Layer 3 of a small transformer language model trained on English Wikipedia (10 layers, counted from 0, width 128).
A neuron's activation on a vector x is SiLU(gate . x) times (in . x), where the dot is the dot product.

Input weights of the MLP neurons that the questions are about. A number n stands for (n - 500) times 0.0024.
n6 gate: 540 378 474 373 327 317 586 399 516 842 611 668 430 269 563 355 533 359 447 718 333 554 566 686 408 430 540 536 529 522 528 566 684 696 432 564 493 699 590 511 267 500 575 347 478 312 537 758 437 625 474 459 523 530 257 429 631 597 522 518 430 416 622 349 365 507 433 647 682 725 474 564 478 360 504 596 448 530 669 447 587 373 445 317 570 411 435 394 540 636 382 678 464 304 296 543 481 504 440 730 690 433 403 346 532 428 350 667 520 599 403 392 668 452 430 445 560 344 324 429 548 592 439 557 862 449 424 431
n8 gate: 429 554 568 363 383 496 637 375 563 706 223 798 424 448 800 460 476 315 373 588 455 629 627 371 652 628 619 330 606 643 646 413 420 408 516 561 464 484 536 468 768 438 459 338 500 292 508 608 621 420 386 496 335 735 465 560 701 665 201 400 528 602 558 527 528 520 523 528 597 567 338 309 620 749 584 263 549 524 361 463 553 311 476 607 412 696 820 480 394 520 268 545 414 407 556 437 354 579 598 456 471 269 553 698 324 484 579 568 585 595 667 476 322 319 368 456 667 721 401 504 357 667 261 653 574 602 276 382
n72 gate: 354 363 573 469 362 409 323 365 621 365 358 427 481 641 611 454 451 450 681 485 575 464 557 411 603 515 564 489 485 664 522 825 683 408 556 508 489 538 558 492 323 403 628 605 477 550 488 320 323 275 451 488 415 535 260 747 534 346 496 618 462 447 452 559 606 280 744 546 245 583 752 387 626 621 492 554 492 412 333 547 512 421 523 466 622 347 493 519 598 226 833 406 534 394 800 639 326 376 656 392 445 345 558 593 569 347 556 705 573 334 437 419 535 523 443 618 329 419 264 526 280 508 408 464 781 553 620 424
n182 gate: 396 687 405 132 267 453 515 570 636 710 500 282 553 515 561 485 594 458 719 572 523 583 451 424 485 412 500 373 604 545 467 492 591 743 640 454 564 364 266 677 249 541 385 588 607 739 481 356 630 477 635 481 380 542 597 603 802 622 511 439 678 287 441 320 451 417 648 406 639 504 385 504 553 477 549 424 677 830 379 449 484 433 519 330 489 253 722 398 481 515 633 294 515 395 763 597 727 578 303 371 602 331 412 375 514 556 429 436 520 571 375 485 400 477 515 515 515 542 515 460 492 466 456 331 400 672 377 376
n230 gate: 467 583 711 462 453 290 586 613 461 227 450 594 699 648 597 560 585 526 464 444 385 304 408 425 600 541 614 529 628 500 500 485 326 623 482 447 456 430 425 769 588 554 579 556 679 511 568 567 362 566 599 583 586 266 700 582 584 347 657 348 441 518 525 623 500 588 736 489 601 358 485 432 574 417 500 496 605 533 334 523 603 427 500 423 774 708 569 644 507 677 470 641 482 449 493 467 398 642 334 444 515 451 613 608 489 377 342 312 737 588 536 642 436 362 682 552 428 280 500 629 334 537 579 631 740 975 416 482
n240 gate: 358 527 453 595 489 379 461 584 822 683 289 393 465 375 476 536 519 366 470 359 524 581 710 516 355 339 372 639 716 664 722 612 367 649 405 691 543 496 278 523 338 729 579 448 654 492 258 496 532 461 721 428 425 603 681 634 369 520 437 555 523 600 610 542 566 566 534 492 280 419 349 640 484 616 395 437 817 567 629 702 520 346 523 496 555 535 546 442 604 578 394 761 596 508 390 166 321 284 412 276 718 584 437 584 530 339 402 662 483 496 397 429 440 559 320 488 277 583 453 504 438 512 610 268 346 789 446 500
n268 gate: 618 456 425 317 507 403 678 408 112 514 375 454 305 605 647 508 567 417 511 602 504 555 522 348 364 508 306 574 426 643 648 653 384 413 558 753 519 293 519 575 630 493 462 645 530 504 508 244 284 406 165 312 373 729 552 477 478 682 542 421 470 618 522 427 556 675 411 537 547 459 336 527 670 735 376 470 652 462 406 360 384 570 605 489 538 492 434 328 644 451 365 562 633 408 288 566 546 404 707 833 345 385 500 559 360 702 480 436 420 478 500 451 511 398 670 694 542 534 268 504 302 485 583 516 474 411 641 652
n317 gate: 511 532 570 594 457 454 736 507 523 681 627 429 563 389 626 582 478 791 418 504 840 461 518 268 726 575 566 313 745 537 464 397 278 251 396 655 445 433 470 581 456 518 602 575 605 370 500 166 750 500 269 602 425 440 380 545 412 526 451 615 619 788 583 691 500 555 504 659 608 485 466 474 545 333 725 776 346 519 467 730 508 540 648 603 607 567 543 423 635 518 500 279 416 516 515 533 722 504 405 504 496 481 624 540 418 453 434 472 674 518 410 545 560 395 203 353 470 541 518 496 541 592 407 458 351 624 551 544
n6 in: 408 467 403 345 456 238 572 493 492 353 461 485 560 284 421 451 734 151 392 537 226 756 411 515 500 447 197 600 309 589 475 578 548 680 260 310 419 549 421 637 585 653 549 492 353 627 530 564 459 589 537 584 199 500 485 572 493 504 447 369 571 747 507 366 655 537 351 656 634 603 420 572 212 668 571 432 458 687 638 438 473 691 493 493 440 425 639 500 585 493 650 496 423 333 410 566 527 434 344 496 257 553 508 384 496 409 702 493 480 552 737 496 485 530 301 470 359 583 623 345 593 560 579 651 419 717 548 493
n8 in: 560 634 272 586 274 420 553 440 427 496 437 188 464 496 606 340 771 574 504 638 395 365 694 672 553 275 528 464 364 439 477 480 334 353 646 504 661 630 397 431 432 460 492 488 430 516 512 463 398 504 592 625 354 479 444 594 396 467 541 646 504 240 295 678 560 335 608 650 681 644 344 541 573 716 395 218 607 614 306 748 717 728 265 447 561 443 579 294 476 391 659 742 321 608 578 444 731 528 417 655 403 574 817 385 302 591 263 416 392 581 607 553 438 496 451 544 637 328 334 500 787 274 457 580 400 412 572 657
n72 in: 589 195 454 621 423 521 204 532 256 405 663 496 607 628 297 379 644 654 576 322 615 629 471 604 372 313 484 390 712 595 416 529 661 625 231 534 455 210 483 566 475 375 496 328 458 488 227 376 321 199 586 339 592 353 280 692 447 463 483 570 417 431 436 572 680 401 598 689 151 504 630 217 629 492 657 475 441 649 685 628 763 467 537 364 504 608 435 595 390 496 367 543 614 280 567 565 752 492 411 467 697 500 596 520 393 375 324 465 535 488 585 317 605 471 583 648 529 708 335 408 438 294 484 526 650 439 186 508
n182 in: 593 496 644 330 600 492 728 592 746 516 415 405 549 390 253 579 545 496 528 627 559 87 333 587 340 570 557 553 702 541 441 528 418 611 540 483 492 652 317 520 459 540 729 371 355 504 479 377 455 345 334 433 457 291 637 243 322 529 616 566 438 476 492 444 252 480 508 590 154 415 720 655 422 769 394 401 388 586 480 356 571 569 492 647 880 471 296 655 508 345 430 643 580 548 401 452 354 528 525 475 517 412 400 452 218 484 462 218 478 581 684 434 642 504 586 276 483 562 537 548 843 573 528 185 508 698 670 374
n230 in: 426 411 500 121 523 438 396 114 328 355 492 400 567 425 360 496 441 540 481 592 463 624 559 600 496 604 614 626 598 615 565 465 238 592 496 549 272 516 528 492 449 457 452 629 580 603 423 771 524 813 630 659 437 354 696 600 484 524 536 381 735 410 299 581 429 453 527 654 300 629 403 727 548 280 504 508 762 532 603 377 688 410 409 567 690 847 519 678 386 587 500 508 344 606 592 383 468 382 143 332 660 638 492 496 454 547 620 537 398 472 484 360 492 496 620 488 237 448 595 715 599 425 477 455 293 524 704 567
n240 in: 225 623 615 572 446 602 616 473 558 511 586 588 406 520 623 532 386 429 378 559 638 627 571 679 476 508 398 633 543 630 443 457 736 429 611 411 453 461 456 571 687 774 572 508 400 701 380 381 532 354 363 577 613 604 690 608 562 456 744 539 528 870 450 331 617 433 556 304 446 426 620 556 449 431 657 484 516 575 563 708 800 189 299 551 709 377 708 630 484 315 160 589 415 433 436 818 708 317 625 254 594 532 608 581 458 523 500 552 289 480 485 341 440 440 417 688 560 524 650 714 508 634 565 492 353 555 488 512
n268 in: 534 538 329 110 652 468 457 428 578 537 645 319 481 454 578 418 519 676 564 422 684 403 368 378 656 816 569 442 351 756 541 546 229 371 390 528 681 469 500 616 573 428 480 567 829 531 476 488 124 399 458 703 632 366 592 681 596 477 516 290 593 431 613 632 423 249 522 388 583 546 425 369 504 635 488 387 390 344 330 460 349 622 666 616 407 539 591 504 511 562 508 524 805 256 469 302 634 446 460 531 424 480 626 481 559 485 334 456 392 419 659 457 504 336 219 427 274 328 523 500 368 539 511 512 397 688 485 488
n317 in: 602 474 465 430 711 261 566 458 463 452 552 664 508 554 434 508 811 543 321 477 520 384 366 251 504 543 427 321 378 565 378 523 496 380 365 760 519 542 582 531 534 658 665 602 621 631 426 496 550 300 355 539 598 445 265 512 192 694 480 700 326 420 354 781 320 515 537 680 642 527 551 563 543 152 638 434 598 767 550 632 528 606 469 385 473 295 523 469 667 596 473 540 360 582 356 640 559 451 661 523 655 728 594 477 570 243 456 333 442 710 538 325 606 484 566 554 614 527 277 575 431 611 481 424 674 667 500 569

Each question shows a token from some text and the vector x that enters the MLP there. A number n stands for (n - 500) times 0.0052.

"is": 537 556 405 736 749 638 602 600 531 539 458 394 553 625 485 497 320 471 359 393 306 403 523 466 574 470 554 449 599 463 345 468 584 455 502 387 623 405 362 445 638 580 465 554 484 507 500 662 406 567 537 540 658 503 524 502 383 756 493 414 524 319 366 496 524 386 412 356 354 405 596 640 342 575 401 500 472 527 488 458 471 401 517 478 258 482 404 562 376 418 423 539 779 391 427 388 526 393 681 367 573 631 520 582 498 707 480 406 669 655 538 560 538 450 532 405 523 482 388 583 534 389 446 408 611 363 341 529
The three highest activations, in order: n230, n6, n8

"37": 465 511 318 431 607 534 543 660 606 632 506 430 585 418 332 587 678 637 332 510 456 369 543 412 482 349 434 455 461 486 413 459 698 590 570 559 598 497 349 377 403 467 432 400 575 669 302 600 551 418 484 583 592 298 555 577 482 557 380 275 503 316 590 434 608 276 506 559 485 527 420 572 486 494 359 559 548 363 521 456 557 613 391 575 533 606 570 490 432 443 529 613 526 369 498 583 498 304 679 599 492 426 450 726 384 516 496 532 677 604 326 599 469 437 538 500 568 425 704 634 567 599 626 444 555 428 582 464
Which of these neurons fires most? n182

" de": 592 375 539 515 618 490 563 535 633 524 511 556 483 487 422 452 386 329 444 411 453 427 734 481 587 360 385 540 439 352 447 653 708 492 456 389 594 414 562 489 714 509 409 548 541 489 500 402 550 588 394 379 622 330 484 551 383 591 433 509 478 464 311 595 634 565 515 391 470 394 517 572 551 589 409 548 381 492 395 397 428 483 343 515 366 446 556 662 294 526 701 491 568 409 330 532 431 306 638 461 548 686 451 621 416 439 583 441 630 758 574 612 514 493 424 557 489 560 567 509 342 576 589 435 549 354 648 646
Which of these neurons fires most? n230

" |": 470 565 420 752 575 603 518 360 812 564 557 527 497 592 523 492 518 426 575 530 442 509 477 570 499 407 457 481 463 590 349 448 575 614 585 444 489 445 452 464 523 348 321 606 506 515 392 515 560 436 388 443 587 484 531 514 585 542 428 490 552 333 520 434 751 216 456 412 414 464 580 606 543 478 380 587 601 433 578 370 532 580 327 596 429 579 632 552 491 485 646 531 550 406 499 516 388 463 657 606 459 594 492 536 535 450 607 237 608 748 499 668 481 457 409 469 532 351 559 469 531 562 570 539 539 537 532 685
Which of these neurons fires most? n230

" 20": 506 500 264 556 472 571 482 584 717 668 430 553 435 401 321 725 455 455 358 476 603 474 462 340 472 487 453 575 385 496 439 387 680 552 579 589 518 400 435 353 556 372 494 424 572 646 369 566 526 473 486 462 628 443 633 459 365 466 374 347 670 421 439 467 613 307 404 643 444 480 474 564 507 408 484 473 508 458 492 453 605 669 424 533 366 458 470 583 334 364 440 552 487 347 532 554 401 261 648 629 572 617 538 586 385 493 605 407 622 447 466 532 442 590 392 471 523 480 655 627 586 570 807 553 556 454 565 583
The most active neuron and its activation: n240, at about 1.8

"no": 609 412 392 566 547 518 535 560 453 575 581 288 332 609 364 298 564 583 566 338 418 393 543 476 538 462 450 423 383 472 419 673 551 481 635 498 428 609 430 414 614 399 508 647 774 449 493 474 597 612 426 339 564 423 362 723 471 599 598 579 558 392 518 469 615 392 130 495 489 484 589 507 395 536 445 516 648 597 472 504 465 545 500 581 552 437 503 624 360 463 500 539 382 518 449 631 674 429 608 283 725 688 477 600 608 568 597 305 687 489 466 546 539 558 333 589 603 536 499 584 440 392 330 399 515 495 653 497
Which of these neurons fires most? n317

" Ku": 489 474 671 481 622 601 526 500 568 763 478 524 362 614 382 562 572 640 335 439 466 435 659 501 556 540 481 630 496 363 498 451 661 542 522 502 567 671 519 475 549 242 337 720 722 481 590 533 603 550 454 366 624 498 485 370 544 528 437 578 448 296 442 728 636 434 190 634 452 433 482 576 599 526 501 580 378 540 565 435 496 528 457 617 314 509 600 650 437 603 565 653 544 461 567 556 530 190 477 641 494 574 645 441 481 513 483 423 668 545 471 539 487 531 437 519 444 543 586 443 434 345 566 396 539 354 595 738
The two highest activations, in order: n240, n182

"y": 726 525 649 547 643 781 510 530 537 754 507 366 541 482 364 354 496 532 401 520 368 492 410 531 474 310 438 565 485 398 532 353 494 550 523 405 457 532 487 387 572 364 494 499 485 495 526 593 599 451 508 529 637 496 492 577 525 609 473 309 460 530 397 452 485 390 462 569 232 469 579 558 560 324 436 598 512 498 395 400 464 465 426 525 202 648 450 563 446 563 639 503 616 475 559 561 468 350 765 625 644 493 506 660 297 642 599 426 555 807 524 485 461 449 468 525 604 566 389 657 410 485 416 236 533 374 548 529
The three highest activations, in order: n6, n240, n268

"–": 487 359 626 626 590 480 550 510 487 556 352 524 391 459 496 667 349 546 451 335 587 378 512 431 628 243 453 536 548 636 482 468 726 498 535 685 329 590 394 530 534 308 333 555 561 573 464 615 471 602 482 484 493 556 412 536 552 578 312 516 599 499 504 458 584 434 419 672 308 539 420 613 614 447 418 615 546 464 623 644 495 485 436 564 521 560 562 547 224 271 518 380 699 411 424 575 349 406 455 605 440 759 486 485 448 495 607 345 579 416 427 580 533 519 431 532 540 361 626 668 580 598 582 437 473 585 521 585
Which of these neurons fires most? n240

" ": 593 371 490 718 556 470 525 518 641 443 508 547 410 489 502 699 426 440 373 461 461 437 548 477 439 457 398 466 541 512 316 601 674 543 616 553 472 527 544 541 764 403 447 525 535 628 472 618 484 530 485 376 503 514 562 547 469 450 381 439 576 446 399 529 729 457 356 638 531 364 479 477 477 521 405 530 494 445 655 399 467 572 79 580 330 475 551 566 506 539 652 507 583 447 399 577 451 235 709 500 455 496 475 599 387 508 570 269 596 607 486 466 585 361 314 601 507 457 558 626 503 485 663 431 616 455 577 508
Which of these neurons fires most? n230

"32": 505 514 395 428 511 468 464 570 651 614 382 526 534 374 358 653 633 540 256 596 558 428 386 434 481 418 429 536 446 494 404 394 818 540 537 483 540 530 519 308 532 428 420 419 526 718 400 525 554 398 536 593 607 489 590 522 475 509 389 519 480 423 508 480 704 270 383 685 532 501 523 529 463 490 389 556 512 516 386 516 514 591 395 518 530 507 649 502 393 505 554 525 508 373 582 677 446 258 660 540 535 643 360 603 454 476 568 352 654 474 304 550 332 453 500 460 572 491 752 703 570 473 702 459 540 387 519 565
Which of these neurons fires most? n182

" 30": 520 421 303 450 560 440 456 648 659 554 436 640 451 512 336 644 483 502 338 544 569 422 502 350 525 515 367 513 394 492 360 394 800 583 595 575 555 495 474 365 504 363 459 466 527 694 420 452 495 349 466 492 627 481 526 495 482 399 368 497 601 409 482 563 642 208 387 652 418 487 514 559 498 467 532 492 471 458 535 512 547 662 398 570 530 446 534 588 358 528 505 503 563 351 504 527 411 292 590 614 631 559 471 667 425 514 615 358 662 522 345 565 360 418 414 351 516 548 717 580 494 593 730 534 643 419 578 484
Which of these neurons fires most? n72

"\n": 489 397 514 673 608 556 416 566 569 539 572 419 420 488 404 552 468 295 428 465 407 495 433 410 494 415 425 480 579 549 535 568 601 466 608 418 562 422 527 481 670 290 354 674 424 659 501 565 659 436 416 380 667 441 426 318 504 503 483 350 636 438 587 488 640 532 471 456 320 435 488 480 458 364 619 639 529 446 398 488 480 711 459 597 385 561 547 673 598 533 664 671 450 370 411 468 542 371 603 587 640 567 583 433 462 457 513 278 607 444 583 617 394 328 358 440 440 561 473 459 680 434 571 374 541 458 650 519
The three highest activations, in order: n230, n8, n240

"al": 553 541 681 610 706 696 528 866 534 620 536 468 483 555 456 401 705 569 507 488 346 521 547 491 511 505 473 413 618 488 385 413 437 519 436 444 598 385 490 484 543 339 448 524 571 488 396 507 614 447 300 505 643 580 409 601 381 530 413 173 665 553 403 568 456 301 363 645 592 461 560 541 422 426 349 686 571 476 519 414 494 453 465 512 342 669 600 695 425 369 483 457 577 407 505 590 454 536 636 457 600 529 577 652 372 577 589 456 652 442 375 479 626 353 392 348 542 424 511 552 555 494 534 319 581 423 638 497
The three highest activations, in order: n317, n6, n230

"s": 499 377 334 645 551 671 561 545 705 586 320 527 497 383 518 527 339 396 344 515 299 469 565 529 568 402 566 509 556 464 414 291 532 515 570 289 641 503 475 457 601 441 359 592 406 516 513 650 508 644 451 562 581 487 524 610 425 436 447 363 482 430 541 486 597 477 507 492 442 484 588 543 319 518 503 646 664 570 416 328 541 475 431 513 381 699 468 652 412 593 527 371 590 426 530 594 622 565 601 603 663 605 289 473 476 685 495 440 705 633 424 611 587 414 432 350 469 422 518 732 425 393 461 408 507 435 605 616
The most active neuron and its activation: n317, at about 1.1

"15": 458 521 347 583 558 464 638 642 720 573 483 633 495 397 472 686 500 358 371 508 483 554 360 346 593 524 542 336 436 481 522 331 479 549 625 480 572 564 436 407 512 322 506 261 614 579 307 662 484 587 430 547 661 430 582 509 385 542 353 347 591 392 476 421 577 405 421 528 510 435 383 583 437 374 415 570 519 479 355 399 586 465 437 484 338 530 456 557 304 488 519 610 521 263 502 579 529 338 558 511 625 600 673 638 442 573 594 470 486 537 562 637 555 493 342 518 588 475 576 525 572 497 567 451 423 355 390 623
Which of these neurons fires most? n8

" F": 475 481 380 658 663 601 501 583 595 476 430 523 277 385 554 602 514 460 524 415 551 449 561 416 626 442 434 540 404 502 382 466 796 522 559 477 570 399 553 410 589 412 316 517 551 600 486 493 566 553 539 179 533 422 579 507 511 448 516 456 639 450 556 577 465 400 386 586 357 424 422 586 620 549 440 640 509 581 598 466 521 478 304 642 377 493 566 489 410 509 594 632 474 418 573 574 509 542 422 540 562 703 484 600 448 439 498 332 604 490 581 739 473 315 412 546 492 670 654 607 474 516 767 377 397 414 674 688
The two highest activations, in order: n240, n317

"ian": 447 328 333 419 475 662 518 544 523 497 533 434 420 478 414 424 724 491 637 363 446 366 425 450 571 471 281 594 462 573 476 528 442 540 619 402 424 440 538 524 405 339 435 462 487 515 415 353 421 504 502 428 525 573 433 440 558 575 392 427 501 650 408 410 634 546 381 384 408 508 623 559 532 576 484 448 374 633 500 508 411 449 471 714 605 530 662 689 415 487 583 458 779 487 595 598 541 258 483 625 653 612 655 408 515 586 656 445 738 420 511 664 570 598 382 437 423 500 410 708 340 528 444 380 722 385 482 607
Which of these neurons fires most? n72

"ub": 428 429 523 301 480 417 549 630 492 493 725 638 381 609 590 299 514 492 371 486 359 273 377 325 553 468 543 284 518 493 376 538 493 537 541 462 583 336 554 510 718 304 598 591 528 418 447 597 549 629 493 440 492 341 485 501 500 293 410 532 631 435 383 447 673 597 314 554 504 552 591 536 470 586 474 684 572 572 561 556 209 377 399 577 451 484 502 443 575 413 513 543 599 520 534 527 579 367 531 431 557 521 469 417 400 521 429 410 601 472 530 575 563 322 458 350 693 683 666 557 541 598 621 460 440 364 520 552
Which of these neurons fires most? n317

"0": 475 436 261 468 576 668 593 632 577 478 574 510 524 436 365 622 478 629 550 423 434 298 522 410 498 492 336 534 465 578 353 651 683 502 623 468 471 502 357 383 499 546 393 632 711 544 349 585 646 465 481 525 701 375 569 527 467 514 467 380 436 467 580 446 694 336 449 606 364 468 545 525 560 521 258 651 446 475 561 462 614 502 401 595 478 408 691 600 308 519 626 580 595 386 440 572 568 220 559 539 535 412 467 688 517 658 452 378 580 687 366 534 459 565 531 441 580 411 705 608 618 569 504 624 619 464 518 545
Which of these neurons fires most? n6

"|": 507 451 355 616 609 497 519 464 826 562 584 539 517 546 470 603 459 358 590 435 528 399 469 500 523 401 533 426 626 447 590 616 643 588 587 471 461 473 526 419 628 423 401 604 461 501 512 602 556 505 340 467 616 470 499 383 588 508 350 487 570 372 503 646 548 618 524 369 448 479 411 632 532 399 521 615 520 500 498 467 456 618 436 595 448 492 541 570 420 627 408 653 491 194 477 554 532 494 484 528 578 693 538 468 460 577 566 323 539 358 451 475 613 431 473 554 378 600 558 517 662 473 580 482 643 421 596 629
The two highest activations, in order: n8, n268

".": 490 448 371 609 657 643 490 448 645 468 536 513 492 467 461 471 624 598 468 415 495 266 580 368 484 330 485 503 601 598 545 431 692 585 649 472 592 622 366 476 601 388 351 460 494 550 396 489 636 582 647 481 529 549 504 528 410 480 330 647 729 483 487 466 535 367 552 569 392 535 594 608 485 460 262 756 553 399 536 465 510 477 441 460 504 559 526 641 463 470 550 483 614 375 259 516 347 275 685 530 436 448 447 646 498 581 497 477 622 739 571 502 504 407 404 527 487 365 463 633 551 433 510 454 458 432 690 546
Which of these neurons fires most? n6

" Mar": 453 547 549 570 712 579 472 614 549 525 402 451 478 470 381 601 413 325 402 528 456 451 504 349 542 401 457 484 523 540 277 373 677 531 471 405 465 448 519 476 539 404 400 570 558 352 405 348 507 527 497 309 621 400 426 439 549 532 440 593 673 439 500 595 482 378 281 660 471 368 358 615 534 445 587 595 370 505 686 341 392 538 557 428 383 456 577 707 507 522 552 786 601 428 494 454 530 297 606 562 516 492 538 413 485 476 427 387 680 503 393 801 606 361 422 577 497 461 510 733 498 472 554 506 357 514 604 644
Which of these neurons fires most? n317

"With": 260 495 609 459 579 438 485 408 649 570 418 479 343 445 497 675 475 406 448 437 557 353 336 480 277 360 514 510 451 478 257 615 399 561 455 412 542 488 515 667 614 474 445 482 584 590 465 652 554 612 545 341 662 390 611 463 444 487 415 570 626 447 593 514 475 446 512 448 344 413 481 580 433 497 510 659 515 518 591 425 387 525 478 454 340 455 614 482 288 501 650 442 355 292 513 805 417 492 614 569 498 521 545 388 500 591 501 380 531 485 513 590 438 389 501 436 554 454 481 419 551 571 532 425 563 414 620 754
Which of these neurons fires most? n182

"lu": 532 238 255 469 730 784 552 513 407 600 617 443 406 542 403 340 527 504 444 440 354 471 547 492 410 425 615 591 530 611 382 626 425 547 446 448 518 462 554 407 361 565 496 595 614 513 487 514 418 613 586 596 577 548 533 624 439 507 412 501 490 535 452 579 616 331 253 473 323 534 580 539 602 527 359 576 492 566 372 576 561 378 473 648 389 579 686 745 476 401 537 597 533 572 590 503 647 431 603 456 542 602 539 498 494 590 529 306 624 547 363 637 599 465 373 642 587 408 548 804 587 424 435 375 794 400 595 568
The two highest activations, in order: n72, n6

"tion": 466 527 625 580 595 492 699 390 506 448 618 476 428 477 490 630 515 349 550 409 422 400 612 573 733 445 386 540 324 472 315 327 430 407 529 434 662 528 383 632 523 375 498 551 577 368 499 579 551 368 443 581 453 441 486 415 396 374 436 592 537 534 401 358 673 409 426 461 395 491 608 555 513 418 446 445 804 405 558 376 466 480 526 561 416 708 477 615 465 567 555 393 349 363 570 661 606 312 491 631 750 598 567 632 419 465 578 346 571 489 661 553 512 578 451 458 613 494 690 657 561 453 409 472 513 543 613 565
Which of these neurons fires most? n230

" he": 451 504 466 634 456 409 501 462 507 545 456 678 532 614 462 387 569 328 470 438 565 471 577 452 384 326 500 453 489 487 413 512 590 486 577 434 547 640 564 423 651 127 392 674 534 662 552 552 521 362 451 360 601 423 442 611 442 484 338 568 584 528 529 563 641 396 348 369 502 426 553 698 629 651 461 544 441 534 486 361 421 584 565 466 368 507 702 643 450 360 470 555 558 486 475 526 541 349 540 509 579 549 433 452 170 386 434 417 535 666 512 496 445 382 325 415 516 703 455 412 576 536 475 387 508 387 647 481
Which of these neurons fires most? n8

"all": 554 521 336 596 599 620 495 372 366 193 445 654 508 423 630 692 639 382 512 479 522 367 334 449 458 486 486 468 398 486 561 471 623 500 668 405 539 521 329 436 534 439 345 560 498 467 360 673 492 559 466 531 450 447 515 701 649 467 424 311 537 627 414 494 589 493 324 417 387 465 548 684 462 606 511 538 435 514 449 318 457 568 441 412 467 541 599 464 451 356 512 604 597 561 466 505 363 584 525 525 448 653 417 408 485 414 547 400 603 489 408 606 582 485 491 255 563 569 714 587 477 266 306 332 598 615 464 683
Which of these neurons fires most? n72

"it": 529 463 400 644 441 563 541 335 492 373 514 481 341 532 492 646 548 475 392 439 688 380 510 475 503 425 515 365 442 549 457 429 496 594 769 458 550 418 588 458 478 476 520 496 449 385 390 554 540 408 569 514 591 482 506 594 420 412 536 393 477 449 250 426 693 532 355 527 282 493 471 554 459 585 631 590 480 538 692 397 445 410 483 540 332 618 557 358 499 496 554 485 587 502 504 540 538 325 518 833 679 414 525 389 525 396 709 383 608 468 429 735 541 604 425 500 701 514 583 506 508 289 431 324 544 337 388 596
The most active neuron and its activation: n6, at about 0.57

" S": 545 424 587 556 729 531 428 523 560 558 393 569 349 390 479 773 510 415 417 439 520 451 692 445 554 482 492 454 600 490 420 447 821 581 569 388 602 433 476 498 609 439 251 696 579 486 487 540 497 482 450 283 523 440 527 671 544 474 468 467 496 385 474 582 661 277 438 462 472 367 497 510 491 589 490 542 506 506 625 273 448 606 329 594 277 388 586 573 475 553 515 554 576 481 584 606 554 473 453 611 580 594 591 581 501 482 449 338 618 501 519 668 388 472 510 457 508 400 568 703 436 407 677 432 409 314 665 596
Which of these neurons fires most? n230

" G": 471 479 396 591 722 580 495 483 601 588 408 537 317 381 484 601 523 430 444 376 459 397 565 417 535 580 492 518 403 450 360 466 657 525 680 507 581 472 529 444 560 321 128 491 531 484 548 446 469 493 510 345 598 388 557 552 544 454 592 493 614 497 472 584 507 488 399 653 356 456 508 534 457 435 469 477 424 558 743 424 566 619 373 636 196 560 677 574 446 572 714 603 594 430 670 532 409 311 530 551 530 708 534 552 381 493 461 474 661 624 611 706 508 499 430 487 524 563 517 590 476 404 658 472 543 372 661 585
The two highest activations, in order: n240, n182

" New": 475 388 569 412 556 535 495 448 552 475 559 670 331 371 439 620 657 462 243 459 444 337 728 465 609 386 392 427 501 630 367 357 676 614 549 456 528 477 600 547 578 479 433 590 423 448 413 449 619 608 486 376 675 320 470 557 489 599 448 369 552 543 398 612 553 349 400 435 492 588 429 590 515 552 535 598 370 453 587 235 442 519 461 669 470 590 564 553 359 543 501 662 647 384 488 548 503 435 601 489 524 667 576 482 757 498 537 329 595 425 555 516 480 416 402 490 466 474 581 686 516 568 367 289 526 507 505 627
The most active neuron and its activation: n6, at about 0.26

"re": 505 481 660 455 517 601 448 577 453 457 465 398 436 478 603 523 483 440 305 554 509 394 629 618 579 335 537 482 356 522 324 411 676 519 412 352 485 457 528 363 376 370 435 677 538 540 524 553 471 439 515 341 560 473 363 537 507 545 288 661 497 547 469 376 609 624 103 714 620 428 504 564 598 449 338 671 497 628 564 450 473 523 410 521 579 465 655 644 258 555 585 584 574 482 534 573 366 354 591 614 707 423 625 391 553 353 550 400 624 598 469 527 656 583 328 470 635 523 606 604 625 487 541 537 526 603 492 622
The two highest activations, in order: n6, n268

" It": 400 441 316 635 266 450 523 379 444 505 483 537 468 553 266 588 483 396 531 365 562 378 698 539 530 473 435 439 424 395 457 378 577 540 694 421 577 471 537 574 605 322 420 645 497 500 399 500 598 456 372 305 681 472 566 540 338 441 493 513 494 311 335 537 610 415 314 320 389 475 535 671 492 626 600 604 577 513 543 346 471 467 388 618 224 599 636 442 495 685 461 542 579 440 631 643 588 355 619 601 568 594 525 557 431 501 534 388 602 576 560 499 396 493 317 423 575 526 569 544 574 444 473 413 432 470 728 530
The most active neuron and its activation: n317, at about 0.19

")": 498 416 667 673 520 558 625 607 577 622 295 566 400 510 587 529 544 501 436 557 498 375 540 511 512 408 395 416 544 577 436 577 494 459 551 442 488 509 558 387 666 414 504 778 642 695 532 695 585 573 458 457 506 585 568 586 468 395 267 308 519 387 409 566 593 417 394 458 494 562 624 526 527 353 525 596 670 654 482 392 440 568 635 467 398 312 546 581 429 695 516 523 779 374 348 467 395 426 656 564 531 592 537 606 474 620 469 470 520 654 498 610 567 308 285 462 535 414 481 518 544 425 592 470 497 536 498 529
The three highest activations, in order: n268, n72, n182

" 23": 478 434 334 489 479 467 513 642 684 677 393 490 455 437 346 583 542 526 308 550 540 520 401 361 561 408 480 436 436 467 407 411 696 577 584 525 539 478 482 339 507 380 436 490 593 706 423 456 613 543 556 535 585 485 647 435 488 443 391 466 638 297 502 500 589 277 303 577 450 494 430 593 481 489 491 460 481 456 417 444 487 716 366 536 475 505 498 604 321 526 566 528 495 367 620 528 471 246 652 544 539 443 468 596 357 528 597 303 677 504 397 612 326 443 490 586 479 525 713 535 578 468 720 453 457 445 549 653
Which of these neurons fires most? n182

"ion": 528 544 432 623 537 568 630 552 529 513 495 302 472 530 378 456 359 541 249 326 475 394 491 571 605 460 365 732 492 372 310 388 510 451 596 461 599 408 376 390 543 467 393 631 517 475 489 356 543 426 581 580 578 611 423 508 396 457 657 465 605 403 459 496 510 558 344 543 222 380 600 609 457 525 451 408 679 386 518 550 429 520 392 525 439 773 672 628 367 649 487 498 510 343 442 687 422 472 728 506 527 497 526 617 429 699 568 500 634 702 558 574 592 511 391 469 587 485 509 595 390 411 542 520 578 507 442 574
The three highest activations, in order: n240, n317, n6

"mo": 483 373 295 347 653 681 490 492 585 357 621 420 408 602 472 359 476 414 361 475 509 492 563 510 444 399 459 456 491 444 288 686 545 384 667 365 268 435 473 505 560 348 353 441 692 504 507 417 601 432 450 514 711 354 490 675 442 508 510 573 497 380 431 452 638 400 370 381 205 581 496 509 485 586 443 598 368 708 576 480 444 438 448 512 405 554 408 516 444 637 587 527 544 581 352 526 447 512 574 474 610 577 652 443 556 563 672 265 689 378 515 648 508 495 497 449 519 554 521 441 337 624 526 484 557 534 613 608
The most active neuron and its activation: n72, at about 2.2